Layer 4 of a small transformer language model trained on English Wikipedia (11 layers, counted from 0, width 128).
In attention head 3, each number of a token's query is one row of weights dot the token's vector x. The head spreads its attention over the tokens so far by the softmax of query dot key.

Query weights of the head. A number n stands for (n - 500) times 0.0013.
q0: 382,605,300,377,622,462,581,611,573,531,635,452,476,534,639,357,455,511,511,490,522,540,357,578,411,595,543,297,706,401,482,449,526,384,436,564,463,513,630,605,554,550,536,435,453,430,537,434,550,485,392,682,518,423,395,657,674,454,416,433,422,506,445,565,409,315,418,500,497,569,564,536,518,664,386,318,395,519,722,426,357,623,454,509,617,339,488,398,621,427,435,377,525,717,426,389,456,416,594,473,532,450,578,552,605,379,526,691,623,527,641,270,428,304,551,509,386,381,649,390,482,530,612,574,624,474,549,555
q1: 516,449,297,405,652,513,404,600,622,545,575,432,516,394,531,403,434,523,527,526,500,439,448,542,518,552,434,508,550,666,619,620,431,429,503,627,484,458,557,553,329,627,568,332,559,552,535,382,320,624,459,485,409,449,500,595,533,556,513,465,478,485,497,560,482,668,472,670,588,513,442,422,513,581,467,286,518,492,553,490,431,529,473,453,403,489,396,370,438,596,411,600,507,495,542,402,679,560,429,526,441,580,597,570,542,475,478,343,605,594,645,361,542,589,413,405,595,536,517,622,581,560,585,706,670,371,414,497
q2: 452,446,380,557,559,497,450,531,484,477,601,374,685,624,448,534,592,571,572,715,426,382,446,583,418,552,456,416,579,555,577,379,595,347,560,500,392,555,520,556,390,634,463,518,416,546,506,573,464,642,645,595,528,661,376,551,382,339,482,352,484,566,556,542,548,560,557,494,726,417,550,552,629,482,572,243,756,227,491,659,479,509,556,433,730,424,415,529,584,463,439,399,494,491,471,348,668,474,503,485,628,410,696,525,589,287,381,402,531,702,619,455,414,601,428,554,482,515,585,571,467,726,534,354,520,584,351,577
q3: 788,506,347,542,480,386,535,602,596,450,497,528,332,551,442,458,343,302,429,368,664,459,350,336,617,445,494,568,343,533,257,540,563,467,468,371,696,588,479,398,324,584,448,323,670,569,654,507,564,519,364,636,653,433,564,459,595,465,307,688,469,440,383,497,474,473,395,461,525,461,487,430,426,435,330,390,388,547,372,453,311,549,543,477,431,412,490,375,417,523,565,672,433,420,599,550,527,336,471,397,287,426,562,584,474,629,661,430,359,572,787,364,484,393,478,283,481,497,687,424,613,412,503,524,688,391,548,596
q4: 577,500,517,607,543,609,466,581,441,595,457,469,586,430,401,690,455,395,297,574,332,503,456,661,503,417,624,418,509,600,490,344,528,487,591,425,600,382,472,438,421,599,394,386,446,466,572,426,449,737,437,338,621,566,301,686,487,335,548,329,416,378,410,319,610,729,393,518,451,426,488,452,434,616,506,528,597,620,539,383,295,426,467,637,449,542,366,647,506,402,228,570,494,308,710,479,471,389,506,506,490,384,619,474,523,362,512,447,587,641,628,467,448,500,691,447,541,484,664,632,350,603,275,334,524,386,559,430
q5: 578,443,531,417,520,522,519,585,543,466,300,345,397,402,532,422,428,381,641,322,486,412,500,598,529,500,791,602,403,206,366,487,544,584,468,424,487,634,387,628,396,465,422,580,548,470,450,510,362,471,503,635,434,506,698,258,605,494,383,547,510,490,538,469,465,638,395,452,478,608,437,658,510,402,625,156,673,537,294,591,701,461,527,464,517,665,532,476,423,464,597,618,589,564,448,615,562,544,705,638,549,602,591,674,422,486,525,292,467,607,534,405,533,523,337,341,659,519,446,630,668,432,546,544,607,529,431,273
q6: 377,458,430,421,343,670,510,468,174,334,493,727,452,547,697,461,626,382,556,431,577,476,507,696,198,469,513,393,366,458,237,429,534,566,309,408,457,322,530,415,437,510,580,579,647,455,211,559,493,627,529,554,504,565,572,475,591,544,350,453,405,531,324,365,298,374,371,532,380,360,524,490,514,608,510,443,468,688,465,490,435,567,536,517,348,587,410,518,559,380,455,507,497,445,566,463,516,555,494,373,440,599,661,292,395,683,590,514,528,510,105,358,282,351,444,561,411,628,322,533,393,601,482,543,299,634,439,367
q7: 470,598,434,611,485,454,570,698,659,423,564,392,388,579,619,426,258,416,490,572,599,454,660,529,529,435,430,374,286,651,324,204,574,577,568,478,542,320,607,530,452,355,456,414,629,517,679,299,561,809,375,624,724,740,474,821,683,418,434,616,328,482,617,550,525,470,525,430,322,577,394,462,406,361,346,492,713,617,548,500,353,574,381,801,334,429,387,322,479,407,587,470,613,522,497,434,483,519,510,482,598,672,500,523,412,484,406,599,676,518,576,610,577,489,593,246,418,369,541,288,464,343,600,436,453,658,557,612
q8: 516,315,521,682,380,443,527,722,644,541,658,466,488,500,757,482,571,443,619,496,566,401,307,472,724,641,489,248,655,817,456,572,634,417,365,496,243,310,470,556,400,578,370,585,581,541,657,551,496,651,416,740,476,609,691,675,562,515,611,742,216,588,340,586,527,606,650,421,605,460,412,544,451,677,465,397,421,516,472,356,253,322,271,641,625,288,496,504,585,356,308,427,496,365,567,594,460,381,582,500,487,450,595,439,437,403,564,424,607,610,661,779,417,249,493,658,558,437,471,321,445,492,384,684,626,450,99,453
q9: 529,461,452,352,382,281,669,722,607,430,352,627,351,478,444,442,556,270,523,316,639,514,577,321,741,455,358,234,450,581,609,432,371,409,589,639,609,556,447,426,483,639,233,562,545,255,597,584,586,652,611,469,307,394,598,326,529,432,412,381,683,555,507,713,435,536,555,330,540,370,402,635,496,518,359,389,317,485,380,584,376,542,532,605,615,542,542,394,398,286,493,547,684,414,403,641,417,423,317,469,463,610,468,670,394,560,503,548,553,525,522,599,542,402,563,473,438,291,484,644,493,332,383,645,751,507,486,531
q10: 698,275,604,463,802,562,489,790,470,532,589,217,759,279,589,417,500,431,666,631,484,507,543,575,605,467,615,515,478,617,583,420,693,590,581,751,430,584,590,530,482,597,350,282,537,504,366,489,212,566,528,482,557,713,566,620,484,413,549,692,641,299,398,453,478,353,522,414,686,556,384,440,411,534,537,545,752,733,455,680,485,247,489,615,603,516,418,457,567,405,448,388,662,456,589,457,456,328,459,600,560,639,511,697,474,512,447,652,594,654,782,484,477,563,525,419,518,463,573,717,363,534,215,418,496,537,355,422
q11: 634,528,391,473,534,315,483,615,738,534,590,526,506,631,497,453,240,448,406,566,613,547,312,328,383,443,517,586,376,458,473,466,529,485,550,439,612,508,716,564,506,509,358,310,550,570,556,545,515,506,433,325,672,597,531,344,459,585,449,312,339,553,497,635,597,488,438,486,474,542,602,570,534,358,290,513,424,562,358,454,438,454,666,563,494,425,515,678,517,424,350,491,675,388,491,750,431,465,603,527,387,535,633,534,609,561,428,693,533,419,645,353,400,500,480,426,476,644,550,576,455,437,531,531,455,387,395,388
q12: 810,431,345,483,453,479,397,586,716,639,547,412,514,739,567,497,582,404,480,306,611,558,415,518,550,482,435,350,449,375,582,475,342,379,302,687,673,484,596,403,379,592,351,531,622,276,758,461,503,427,487,527,692,427,419,504,604,624,653,456,834,206,479,600,601,478,510,380,313,407,531,510,485,564,737,539,318,552,329,541,441,425,475,599,466,473,475,518,517,341,737,364,640,514,655,493,497,337,500,346,671,521,610,409,507,500,578,507,543,464,585,507,672,613,379,253,427,479,605,766,560,635,565,522,591,392,455,364
q13: 439,621,712,493,539,513,570,732,653,352,631,401,432,283,517,754,597,391,529,519,597,367,597,231,408,370,553,666,582,507,376,563,370,521,507,524,557,460,455,312,481,401,462,375,449,484,693,418,547,510,592,360,402,524,500,518,349,617,572,511,295,450,760,382,470,521,419,459,421,517,463,445,659,483,368,444,562,610,476,500,490,441,588,421,718,626,428,536,293,594,558,589,513,514,480,438,506,414,491,391,742,466,565,366,510,353,373,493,562,362,460,647,559,661,578,651,386,626,389,431,595,507,169,333,654,696,777,466
q14: 334,455,567,387,425,497,520,444,447,321,414,553,631,345,679,664,479,657,303,538,620,581,511,434,552,220,641,353,403,532,591,557,591,528,643,426,320,568,477,535,372,652,472,503,404,488,600,806,565,579,303,520,603,460,428,482,642,777,444,564,365,483,561,489,473,414,429,494,430,325,500,448,536,343,503,398,647,547,591,517,415,616,624,400,651,515,497,471,398,433,521,500,389,250,659,417,506,591,676,356,366,599,385,561,612,582,447,453,703,392,391,406,353,517,316,357,415,542,506,393,693,403,793,341,426,565,568,736
q15: 580,476,395,516,503,388,540,404,377,424,598,503,408,556,696,583,465,565,614,570,453,552,437,494,532,440,598,497,730,494,580,341,463,538,384,516,616,497,524,284,434,348,583,472,519,247,474,532,522,478,482,525,383,648,305,384,503,568,442,425,440,640,512,580,365,589,600,442,647,490,382,503,612,292,459,427,587,414,404,479,509,629,409,497,683,779,586,546,687,529,395,536,371,629,370,466,413,537,503,494,449,387,433,372,484,705,485,537,522,628,620,616,404,535,437,441,615,414,405,840,614,848,413,454,303,569,497,657
q16: 665,337,467,482,601,616,550,414,590,564,476,498,477,524,536,514,568,705,549,346,625,462,430,612,616,683,528,551,358,672,555,534,510,599,607,558,435,449,463,508,370,405,443,423,554,555,662,606,566,469,546,435,484,611,621,516,343,535,602,420,549,584,435,446,459,562,442,545,575,440,553,352,297,375,497,528,474,618,487,537,643,442,370,472,544,396,479,433,341,423,549,508,617,454,470,435,547,359,505,487,614,505,604,612,531,533,579,560,518,549,560,524,471,593,436,581,599,474,500,495,513,516,695,643,370,528,465,375
q17: 544,377,512,586,488,431,486,597,509,578,538,486,674,506,579,416,369,541,551,500,571,437,465,506,757,421,514,500,367,620,591,466,596,494,578,592,307,482,592,537,361,610,562,550,433,457,442,534,291,570,555,314,381,545,509,368,299,442,494,668,598,552,407,524,606,591,558,593,617,403,390,466,407,438,609,404,742,474,568,538,506,392,546,432,533,311,379,650,473,477,523,611,439,400,465,500,435,326,577,629,521,383,551,517,517,448,454,560,395,681,458,585,708,565,350,636,453,528,440,470,570,568,575,509,446,559,481,673
q18: 553,381,414,669,508,474,601,584,508,482,652,521,516,425,529,517,457,565,477,462,461,430,545,519,663,511,539,561,420,568,503,298,432,586,603,631,405,363,658,489,381,652,559,519,487,456,376,503,307,519,532,448,418,560,625,620,354,406,638,602,570,542,534,520,534,547,545,549,495,505,425,399,481,349,645,450,557,706,465,461,492,373,599,385,486,483,626,542,414,377,537,444,432,495,331,595,426,444,401,657,506,592,527,489,470,474,451,648,557,664,489,584,597,620,485,689,526,596,440,415,364,543,650,433,351,548,547,518
q19: 553,447,450,466,571,266,531,248,548,497,347,385,547,490,487,418,557,558,592,510,573,613,586,551,598,356,381,519,625,449,688,423,620,402,457,439,605,503,462,590,488,541,567,594,401,530,396,848,587,435,594,316,426,449,533,343,289,435,608,468,599,518,442,483,463,346,559,653,757,551,402,387,601,500,391,448,398,156,379,625,671,433,477,418,466,404,494,615,479,420,610,628,384,528,386,515,457,434,446,544,463,562,373,490,497,595,344,371,484,323,377,589,522,588,407,500,552,626,415,567,651,468,455,572,328,413,439,462
q20: 636,494,414,567,570,545,596,581,500,583,608,408,506,404,598,328,360,485,450,531,640,437,325,316,732,707,590,521,375,591,506,475,587,398,515,629,516,380,756,569,309,534,578,451,628,446,548,562,295,558,439,491,433,580,596,596,630,434,341,653,373,494,551,542,540,461,558,557,494,459,506,471,330,413,512,297,506,626,403,497,424,503,570,574,437,399,682,297,550,547,302,439,602,436,535,669,474,250,368,494,503,649,425,506,285,480,403,491,413,637,656,516,672,509,388,497,509,531,673,339,522,491,528,510,497,472,443,656
q21: 628,353,474,347,525,435,548,664,489,308,460,520,542,540,720,363,646,422,573,376,430,387,504,422,570,374,272,434,459,276,532,582,380,733,632,625,511,421,619,361,313,496,486,702,497,541,449,249,417,639,503,479,518,575,551,624,386,627,333,681,541,441,425,559,316,726,514,552,676,553,435,520,656,571,507,438,532,635,411,656,559,411,536,532,609,321,504,500,876,543,669,566,304,653,510,365,365,459,462,556,602,542,507,689,475,621,453,521,635,475,422,629,376,314,447,662,638,286,382,358,419,571,403,566,572,385,455,585
q22: 715,548,571,378,454,479,600,476,435,674,381,471,626,368,383,579,650,266,437,370,405,594,487,396,461,488,497,470,348,417,601,441,482,497,542,303,601,429,361,402,348,645,536,548,715,408,413,594,491,482,607,562,593,557,522,509,532,512,265,463,548,399,473,398,580,544,399,569,538,225,438,491,475,509,527,430,488,582,305,398,524,362,410,497,300,552,301,692,357,494,455,506,412,431,468,494,472,532,484,275,442,479,625,534,442,428,486,544,335,561,497,358,411,500,667,592,651,572,553,593,458,439,522,462,264,413,580,540
q23: 563,577,621,392,462,383,494,412,419,420,345,538,533,670,603,593,544,513,481,229,367,297,612,460,433,454,403,441,689,342,258,510,500,353,585,486,458,389,594,639,541,480,704,421,579,613,418,594,553,602,404,510,555,482,393,621,378,506,755,634,367,386,396,713,454,524,464,433,407,618,552,415,731,540,773,208,416,528,547,657,457,473,462,287,493,460,523,441,676,626,493,420,557,372,529,414,396,517,651,378,386,353,477,349,530,625,468,451,594,671,542,503,483,473,497,539,493,447,379,295,281,289,507,559,322,523,435,529
q24: 441,595,471,583,678,579,392,303,552,425,633,514,551,431,643,464,673,340,648,774,475,523,459,312,590,602,512,503,448,545,342,332,573,497,453,616,406,500,739,588,486,590,518,464,518,539,519,413,491,328,601,538,500,543,397,556,418,562,421,457,516,435,655,607,580,528,485,376,731,306,430,466,556,397,476,474,627,450,433,509,323,567,592,596,545,441,620,425,520,626,554,441,486,598,503,624,668,635,288,512,674,456,382,410,518,519,448,646,351,482,453,569,524,488,560,562,529,458,508,382,345,416,546,694,445,396,462,711
q25: 692,500,544,641,755,440,612,321,604,408,387,379,273,539,398,567,379,427,503,579,382,560,354,431,674,446,728,682,546,528,421,288,447,719,607,549,273,396,552,542,251,214,438,581,453,468,605,661,611,648,328,367,451,524,567,411,507,453,311,335,554,380,610,403,329,564,443,569,425,300,586,535,486,510,335,478,431,599,607,437,581,459,388,507,424,559,425,390,678,653,688,376,468,493,627,425,647,389,617,514,518,490,517,511,514,537,497,493,572,634,636,447,676,391,519,647,470,599,636,630,507,692,587,525,442,449,443,481
q26: 537,629,181,482,479,338,569,611,521,526,543,571,418,482,624,437,378,623,433,539,457,437,537,491,479,577,540,643,540,560,449,425,520,393,611,584,638,452,448,503,433,403,479,582,544,677,616,485,406,526,406,514,542,521,315,697,633,497,464,366,429,486,463,519,351,479,430,527,446,384,543,578,632,521,582,743,515,441,575,520,462,536,421,660,620,535,550,343,503,548,334,592,514,477,542,588,595,426,420,565,497,541,268,717,380,360,384,460,416,634,572,534,697,299,638,448,398,500,536,594,594,372,470,334,693,328,561,656
q27: 565,532,644,572,596,551,607,479,489,513,432,629,452,338,448,333,545,440,513,466,627,316,576,657,535,338,393,428,630,500,315,609,443,396,316,496,633,457,481,314,431,445,344,527,592,439,447,698,490,742,603,443,628,475,575,356,489,524,410,439,638,287,416,290,364,392,483,656,380,531,450,506,389,576,715,409,357,597,378,687,490,640,727,407,585,638,535,493,500,493,583,360,363,265,170,483,427,529,403,479,622,388,469,489,619,474,490,665,626,236,511,309,538,562,428,605,503,383,455,628,441,694,507,694,433,671,409,420
q28: 692,165,377,575,430,507,517,526,430,542,686,535,590,646,482,554,740,552,565,556,398,549,387,340,294,489,420,646,483,650,639,338,563,677,532,581,500,565,532,394,356,676,613,368,621,640,634,511,468,425,500,356,282,545,346,534,568,458,231,489,629,564,416,417,422,556,500,274,590,496,514,279,556,627,379,330,438,267,573,444,340,595,600,460,542,617,579,688,613,518,727,354,606,511,662,469,560,462,412,428,353,404,638,649,478,500,342,454,540,747,576,617,288,283,630,387,475,608,664,458,407,402,713,553,573,600,591,536
q29: 686,517,535,338,392,586,405,471,437,437,470,728,475,561,536,629,250,454,517,660,665,528,511,629,584,624,588,464,426,533,677,615,496,335,453,559,466,716,524,463,728,580,606,442,331,453,568,690,457,608,524,518,537,546,451,652,684,350,647,417,332,550,614,385,651,239,593,510,405,323,457,538,462,713,410,708,294,553,364,574,629,297,362,649,535,626,453,523,566,504,288,447,555,853,389,651,436,485,464,518,692,439,551,508,504,524,465,411,423,423,538,363,397,613,580,536,511,635,453,562,562,540,507,439,785,633,646,968
q30: 683,377,574,533,446,730,461,523,530,424,616,535,546,352,764,543,467,542,494,420,479,600,784,727,576,474,651,595,411,527,637,568,490,553,438,483,445,381,569,547,440,454,393,375,601,384,520,450,480,516,398,371,405,414,648,428,434,413,437,503,451,380,648,462,409,301,448,634,475,744,564,338,387,553,382,612,366,286,550,564,634,570,514,361,482,694,513,566,509,480,526,349,509,441,607,424,345,608,392,405,482,516,540,254,386,450,554,626,554,696,357,538,450,315,182,500,448,569,626,532,345,337,463,486,500,402,691,413
q31: 553,598,738,507,346,625,652,452,526,637,628,613,351,241,580,514,570,419,299,190,319,450,481,596,313,478,390,294,588,341,378,388,575,515,536,619,272,530,632,649,549,529,518,322,370,354,519,401,551,659,415,607,500,376,584,336,554,629,544,530,377,475,365,711,547,238,417,557,352,485,568,558,655,437,402,504,726,523,699,387,518,570,451,357,457,524,533,576,230,507,537,656,614,623,559,402,678,680,533,580,370,313,552,515,681,555,535,397,611,607,365,228,430,185,472,590,443,588,500,419,573,460,452,561,500,533,603,267

Each question shows a short text with each token's key, already scaled and adjusted for position as the last token sees it. A number n stands for (n - 500) times 0.0028.

Then comes the last token's vector x. A number n stands for (n - 500) times 0.012.

0 " little": 511,469,469,522,466,398,428,458,512,404,439,582,433,527,625,559,512,511,490,503,489,551,413,480,590,470,740,529,480,504,493,507
1 " interest": 461,466,475,534,452,447,431,512,523,460,444,655,506,509,610,512,488,481,467,505,500,557,398,481,523,403,797,557,479,467,476,507
2 " from": 509,508,462,487,480,463,494,406,485,424,451,563,449,585,561,471,467,453,463,525,437,438,411,526,571,385,648,490,563,533,492,432
3 " the": 496,514,502,502,463,463,467,418,507,419,421,598,421,517,592,531,496,463,464,509,475,507,454,521,703,478,720,491,535,473,541,499
4 " conduct": 561,541,503,529,426,448,457,411,557,460,477,536,560,565,562,562,499,472,451,493,482,512,440,567,574,386,732,510,507,437,537,530
x: 491,484,481,465,366,504,505,273,618,584,733,631,533,405,548,464,515,578,581,587,513,449,436,462,440,394,637,535,600,407,431,635,468,371,370,438,593,384,465,462,543,673,452,489,493,586,482,497,564,539,528,572,599,504,391,499,428,537,614,287,469,465,457,496,466,654,464,572,635,448,337,429,508,546,330,590,565,488,598,499,468,739,387,485,418,408,566,518,408,445,433,534,575,514,536,546,521,450,417,409,522,394,494,617,654,410,557,527,494,418,309,504,679,470,438,494,498,511,511,422,558,458,537,597,546,350,666,425
Which two tokens does the last token look at most, in order? 3 " the", 2 " from"

0 " their": 494,481,462,556,438,428,451,422,490,417,417,526,442,484,576,517,537,488,496,509,535,517,435,519,591,433,664,452,551,423,585,490
1 " own": 433,478,471,526,427,425,429,467,496,442,481,550,498,506,587,536,514,497,508,505,528,566,384,535,534,358,726,526,488,481,550,505
2 " leadership": 478,492,482,531,435,417,470,462,533,443,481,596,510,478,543,487,487,458,481,501,468,563,421,523,566,423,733,550,501,449,491,486
3 " and": 507,512,460,524,420,395,490,483,498,400,519,585,497,477,534,520,464,446,431,477,382,496,467,477,681,428,702,501,458,485,545,518
4 " only": 543,488,482,467,464,404,410,459,469,428,536,551,504,509,598,533,476,474,471,509,484,504,352,545,565,427,777,464,386,567,495,516
x: 581,540,500,464,458,646,494,507,569,472,575,634,503,417,482,621,405,521,540,621,668,367,405,590,538,450,518,518,520,381,496,510,399,540,603,422,469,406,456,524,528,526,606,425,468,580,497,591,435,390,327,433,488,448,353,648,479,602,634,386,518,425,486,548,455,345,449,540,504,464,400,521,497,571,567,670,561,525,570,393,448,696,519,651,447,501,516,561,523,581,521,588,513,617,475,569,495,564,457,542,567,328,351,529,563,388,434,635,522,395,344,545,651,513,509,447,526,572,409,440,508,312,414,657,387,247,545,447
To which token does the last token give the most attention? 4 " only"

0 "The": 505,487,491,506,462,464,484,426,467,472,425,614,392,478,592,520,507,514,503,492,508,499,389,506,678,429,779,496,545,499,484,475
1 " opera": 478,478,455,539,418,407,490,466,569,462,397,547,494,524,508,511,496,442,488,467,530,534,429,481,649,386,663,556,517,452,543,487
2 " was": 468,515,467,488,434,439,513,483,541,487,498,557,419,518,596,498,502,476,489,461,466,535,341,498,773,458,760,477,470,527,499,479
3 " first": 503,486,469,461,466,441,411,499,539,410,517,574,449,537,555,544,470,457,496,496,498,495,374,541,644,405,819,478,426,520,454,507
4 " given": 548,526,464,503,465,392,478,397,519,441,520,627,509,556,572,489,491,500,471,482,507,490,400,543,595,409,763,494,476,506,553,521
x: 561,536,467,453,411,548,425,355,530,484,703,711,443,496,393,562,473,567,548,593,502,420,412,393,580,566,515,564,480,346,464,640,461,510,479,504,626,389,418,491,768,596,529,461,386,759,509,416,563,387,448,415,502,541,393,499,335,530,568,324,419,554,558,557,379,400,513,552,433,393,510,507,481,577,496,579,520,427,599,384,551,565,534,657,296,397,597,633,475,583,505,522,412,431,419,508,394,499,561,515,448,421,576,573,577,456,484,541,472,397,422,416,511,553,441,645,493,451,405,634,466,338,512,471,606,462,604,336
Which two tokens does the last token look at most, in order? 0 "The", 4 " given"

0 "2": 471,462,455,497,468,489,530,522,539,425,470,569,504,441,545,531,522,508,475,439,472,452,426,511,670,469,731,474,515,534,478,378
1 "0": 479,462,496,490,469,497,517,546,537,415,452,547,521,432,593,535,479,467,462,498,463,475,437,540,681,466,758,477,516,534,473,421
2 " March": 500,503,544,480,491,509,468,555,509,408,458,484,420,471,560,531,478,430,491,589,450,435,508,554,592,465,692,403,533,491,288,422
3 " ": 557,512,532,493,427,538,510,527,538,434,481,662,562,534,550,563,471,458,466,535,445,454,387,567,657,522,755,510,481,528,514,502
4 "2": 554,495,526,506,457,487,486,518,553,418,471,565,484,438,489,561,499,456,461,510,461,461,412,593,655,507,670,452,462,565,454,417
x: 410,679,443,437,611,579,486,433,625,508,550,526,528,587,537,453,464,594,732,450,420,458,448,515,545,359,562,408,486,558,453,423,448,507,569,313,477,464,468,391,514,290,584,538,467,615,537,463,437,432,264,532,436,540,443,701,563,432,361,500,610,533,469,440,603,386,551,557,555,483,568,485,541,490,629,420,485,598,371,512,399,738,579,694,493,673,546,534,440,477,507,607,521,585,491,614,565,414,385,461,556,529,513,433,545,537,445,573,483,601,351,508,656,541,463,504,553,406,478,381,665,477,527,530,509,300,397,578
Which two tokens does the last token look at most, in order? 1 "0", 0 "2"

0 "SU": 446,437,444,528,449,418,473,464,566,420,429,583,541,431,637,528,540,518,428,431,500,516,393,568,597,464,714,649,570,610,514,424
1 ").": 488,494,469,486,471,385,552,531,592,390,439,644,447,471,459,480,481,491,474,458,450,534,326,468,691,458,904,506,592,478,475,449
2 "\n": 501,487,497,511,492,455,528,510,498,396,430,606,482,520,523,561,487,494,464,498,449,505,320,563,739,573,904,454,560,509,470,451
3 "\n": 528,482,514,498,478,514,517,470,484,400,413,668,477,513,525,546,489,473,470,520,450,538,339,682,751,666,929,448,498,497,421,408
4 "The": 491,494,494,500,475,433,491,410,462,460,391,626,319,511,601,493,501,473,500,495,488,481,410,511,767,443,859,484,531,486,446,473
x: 369,657,355,474,289,381,436,610,489,576,582,587,639,588,512,383,572,517,463,572,536,471,368,566,519,315,474,499,540,397,371,424,465,500,466,485,505,420,456,376,512,417,604,553,373,715,622,458,488,570,515,563,497,484,441,444,583,516,468,444,492,656,394,444,430,445,378,437,580,528,348,503,434,435,479,734,451,518,568,538,490,701,545,503,502,467,532,484,536,596,646,456,470,558,465,504,522,630,371,572,525,471,424,364,578,435,470,401,574,646,597,565,331,495,508,567,659,564,472,422,569,313,532,597,550,506,498,565
To which token does the last token give the most attention? 1 ")."

0 ".": 448,465,458,494,459,410,535,525,552,381,450,637,499,487,478,488,509,481,471,450,443,511,416,471,696,494,791,507,587,538,495,439
1 " The": 503,482,485,487,461,425,496,423,480,448,430,613,377,489,554,530,503,485,490,494,484,477,405,456,722,469,783,484,524,487,489,500
2 " CD": 502,509,492,514,487,461,461,489,506,492,399,576,456,493,537,550,501,456,437,486,482,598,422,563,657,484,768,511,494,480,483,468
3 "U": 541,493,506,500,462,461,482,494,496,448,424,501,483,373,576,569,452,427,441,482,495,453,451,591,612,496,632,564,490,621,524,415
4 " and": 558,541,486,542,388,433,517,509,501,440,500,554,484,482,543,570,490,436,397,480,375,487,444,501,708,414,750,502,507,560,545,509
x: 421,654,566,461,358,556,450,437,434,526,631,526,466,533,536,277,577,514,602,491,596,451,595,524,564,473,604,518,500,341,454,525,446,434,559,533,332,426,548,404,560,469,499,637,612,614,500,452,458,364,414,533,449,585,486,456,511,571,521,477,500,529,492,595,541,365,598,525,584,601,546,492,377,519,536,683,579,543,533,455,507,704,440,500,526,607,665,522,603,406,416,528,465,622,450,665,471,598,416,441,625,576,366,382,365,575,487,504,579,432,422,549,444,525,457,713,562,586,378,521,410,419,705,675,542,534,606,474
To which token does the last token give the most attention? 1 " The"

0 " for": 451,451,446,526,472,466,505,435,509,423,420,642,504,558,616,542,524,457,463,479,462,456,442,514,648,400,833,495,570,504,495,416
1 " ": 430,474,493,490,401,522,522,519,553,418,484,686,563,503,562,618,477,464,472,506,451,407,375,517,680,516,815,506,502,498,550,530
2 "Chancellor": 488,470,501,511,445,459,498,471,512,427,454,605,505,422,560,487,445,437,458,431,489,528,383,537,634,441,731,650,511,482,392,478
3 ",": 505,550,466,556,398,417,527,537,544,438,554,591,495,520,572,485,476,431,394,439,317,473,379,455,698,521,827,514,561,519,430,440
4 " and": 530,563,476,546,421,397,559,513,529,399,526,624,511,498,570,487,473,458,401,430,345,496,424,467,765,390,808,530,504,518,479,508
x: 418,599,478,565,365,586,386,414,565,542,565,520,554,554,556,286,585,503,515,537,559,420,516,475,513,479,599,500,481,414,455,556,459,565,560,622,316,461,587,534,457,484,505,621,611,613,552,452,446,412,493,558,538,620,568,467,412,648,486,375,446,537,454,586,577,376,556,460,615,554,594,492,457,630,556,639,577,565,540,417,505,689,438,589,448,415,615,540,573,424,397,473,450,627,424,630,529,557,459,442,694,552,355,498,332,540,506,558,561,478,442,552,472,505,389,718,532,610,351,628,456,379,677,676,628,499,564,535
Which two tokens does the last token look at most, in order? 4 " and", 1 " "

0 " type": 484,455,512,543,491,477,386,528,523,516,338,605,519,421,586,605,510,503,505,486,522,600,400,495,599,407,718,513,534,485,530,471
1 " |": 450,478,490,432,456,504,537,542,578,384,513,666,475,510,512,509,485,505,509,461,394,459,359,516,720,430,869,418,592,513,544,400
2 "\n": 481,487,501,490,461,429,519,530,485,379,454,611,418,508,545,593,487,488,482,499,445,504,324,547,721,509,836,459,523,516,548,448
3 "|---|---|": 483,488,506,516,440,466,453,493,560,437,414,447,289,608,403,578,499,492,479,535,456,592,322,703,765,597,737,548,505,458,472,407
4 "\n": 532,512,520,482,460,419,523,500,471,392,436,617,460,515,542,586,507,475,484,500,436,510,315,615,738,548,860,457,533,543,501,436
x: 498,754,493,475,487,397,428,381,587,470,478,579,431,598,485,496,409,513,599,514,451,469,378,425,670,363,561,608,464,527,375,614,434,592,576,395,452,439,551,480,584,416,477,639,390,718,569,512,509,554,536,456,420,656,441,403,436,572,463,288,422,584,505,587,406,457,505,489,621,522,357,510,413,523,608,429,424,576,469,570,441,637,428,342,521,570,460,457,588,614,489,568,444,468,488,645,459,583,478,427,629,419,450,387,447,565,389,533,494,570,400,587,503,528,496,550,322,494,379,482,598,310,575,702,720,543,446,522
To which token does the last token give the most attention? 3 "|---|---|"

0 " to": 500,466,432,515,442,406,514,414,513,336,483,641,474,511,575,464,517,487,465,482,446,488,439,470,656,386,746,499,578,515,522,443
1 " party": 473,467,484,556,456,418,443,435,540,425,486,609,624,452,542,463,497,455,478,466,495,569,370,483,613,353,727,550,513,471,466,472
2 " convention": 518,489,500,528,471,418,432,471,545,451,439,584,571,481,538,516,476,437,471,456,500,560,423,470,636,391,755,558,490,472,463,489
3 "s": 563,492,497,506,448,411,473,509,575,445,465,719,657,495,573,586,471,423,464,446,480,510,407,546,673,445,770,615,530,546,461,450
4 " of": 562,545,503,520,475,456,490,510,488,435,443,644,566,510,574,475,520,471,458,482,439,440,510,458,633,358,762,560,544,512,518,425
x: 450,641,518,671,426,572,347,482,482,509,664,592,418,523,438,394,545,412,476,460,527,490,501,359,469,463,541,607,611,523,583,515,431,621,577,480,446,596,340,352,545,402,449,448,545,653,544,389,369,498,435,385,477,521,415,469,467,566,492,448,380,524,475,560,619,402,497,465,438,451,446,453,457,612,560,749,380,569,497,580,400,711,475,604,462,445,680,662,633,494,488,565,407,410,470,539,605,573,484,493,551,451,518,425,567,434,554,500,551,420,486,574,472,522,345,587,542,499,459,461,489,336,792,576,617,454,558,470
Which token does the last token look at most, and with what share of its attention? 0 " to", with about 60%

0 " on": 502,475,474,510,448,512,516,435,517,434,461,567,477,525,563,528,530,488,498,489,454,457,399,550,617,433,687,464,528,504,490,434
1 " Asian": 454,447,480,504,475,525,498,444,529,443,457,523,530,443,516,507,494,492,454,467,479,477,401,537,552,427,600,563,558,505,558,514
2 "et": 476,479,481,554,452,523,472,490,536,491,472,582,561,450,537,548,450,443,457,435,472,482,368,498,666,456,638,576,534,505,465,485
3 " and": 513,509,461,539,441,441,526,490,527,416,521,591,525,479,556,527,462,436,423,443,377,510,436,495,676,430,700,499,504,502,540,514
4 " emerge": 538,545,488,503,467,444,476,499,522,527,469,574,489,509,567,520,510,484,493,441,470,537,405,503,610,450,733,541,510,502,478,515
x: 497,595,498,629,477,420,488,282,575,570,615,504,636,487,614,416,524,566,588,414,669,407,535,540,369,446,591,494,627,338,549,515,409,468,624,497,638,445,457,453,580,737,540,515,339,565,528,666,547,432,517,469,507,531,368,454,416,511,561,308,393,521,355,591,413,613,502,491,502,467,465,509,438,486,413,629,442,502,550,515,527,747,495,567,522,341,603,677,515,511,442,616,522,596,448,474,549,635,415,487,445,479,383,621,598,481,535,434,462,464,294,438,533,468,534,503,336,531,562,446,583,466,444,599,587,493,559,424
To which token does the last token give the most attention? 3 " and"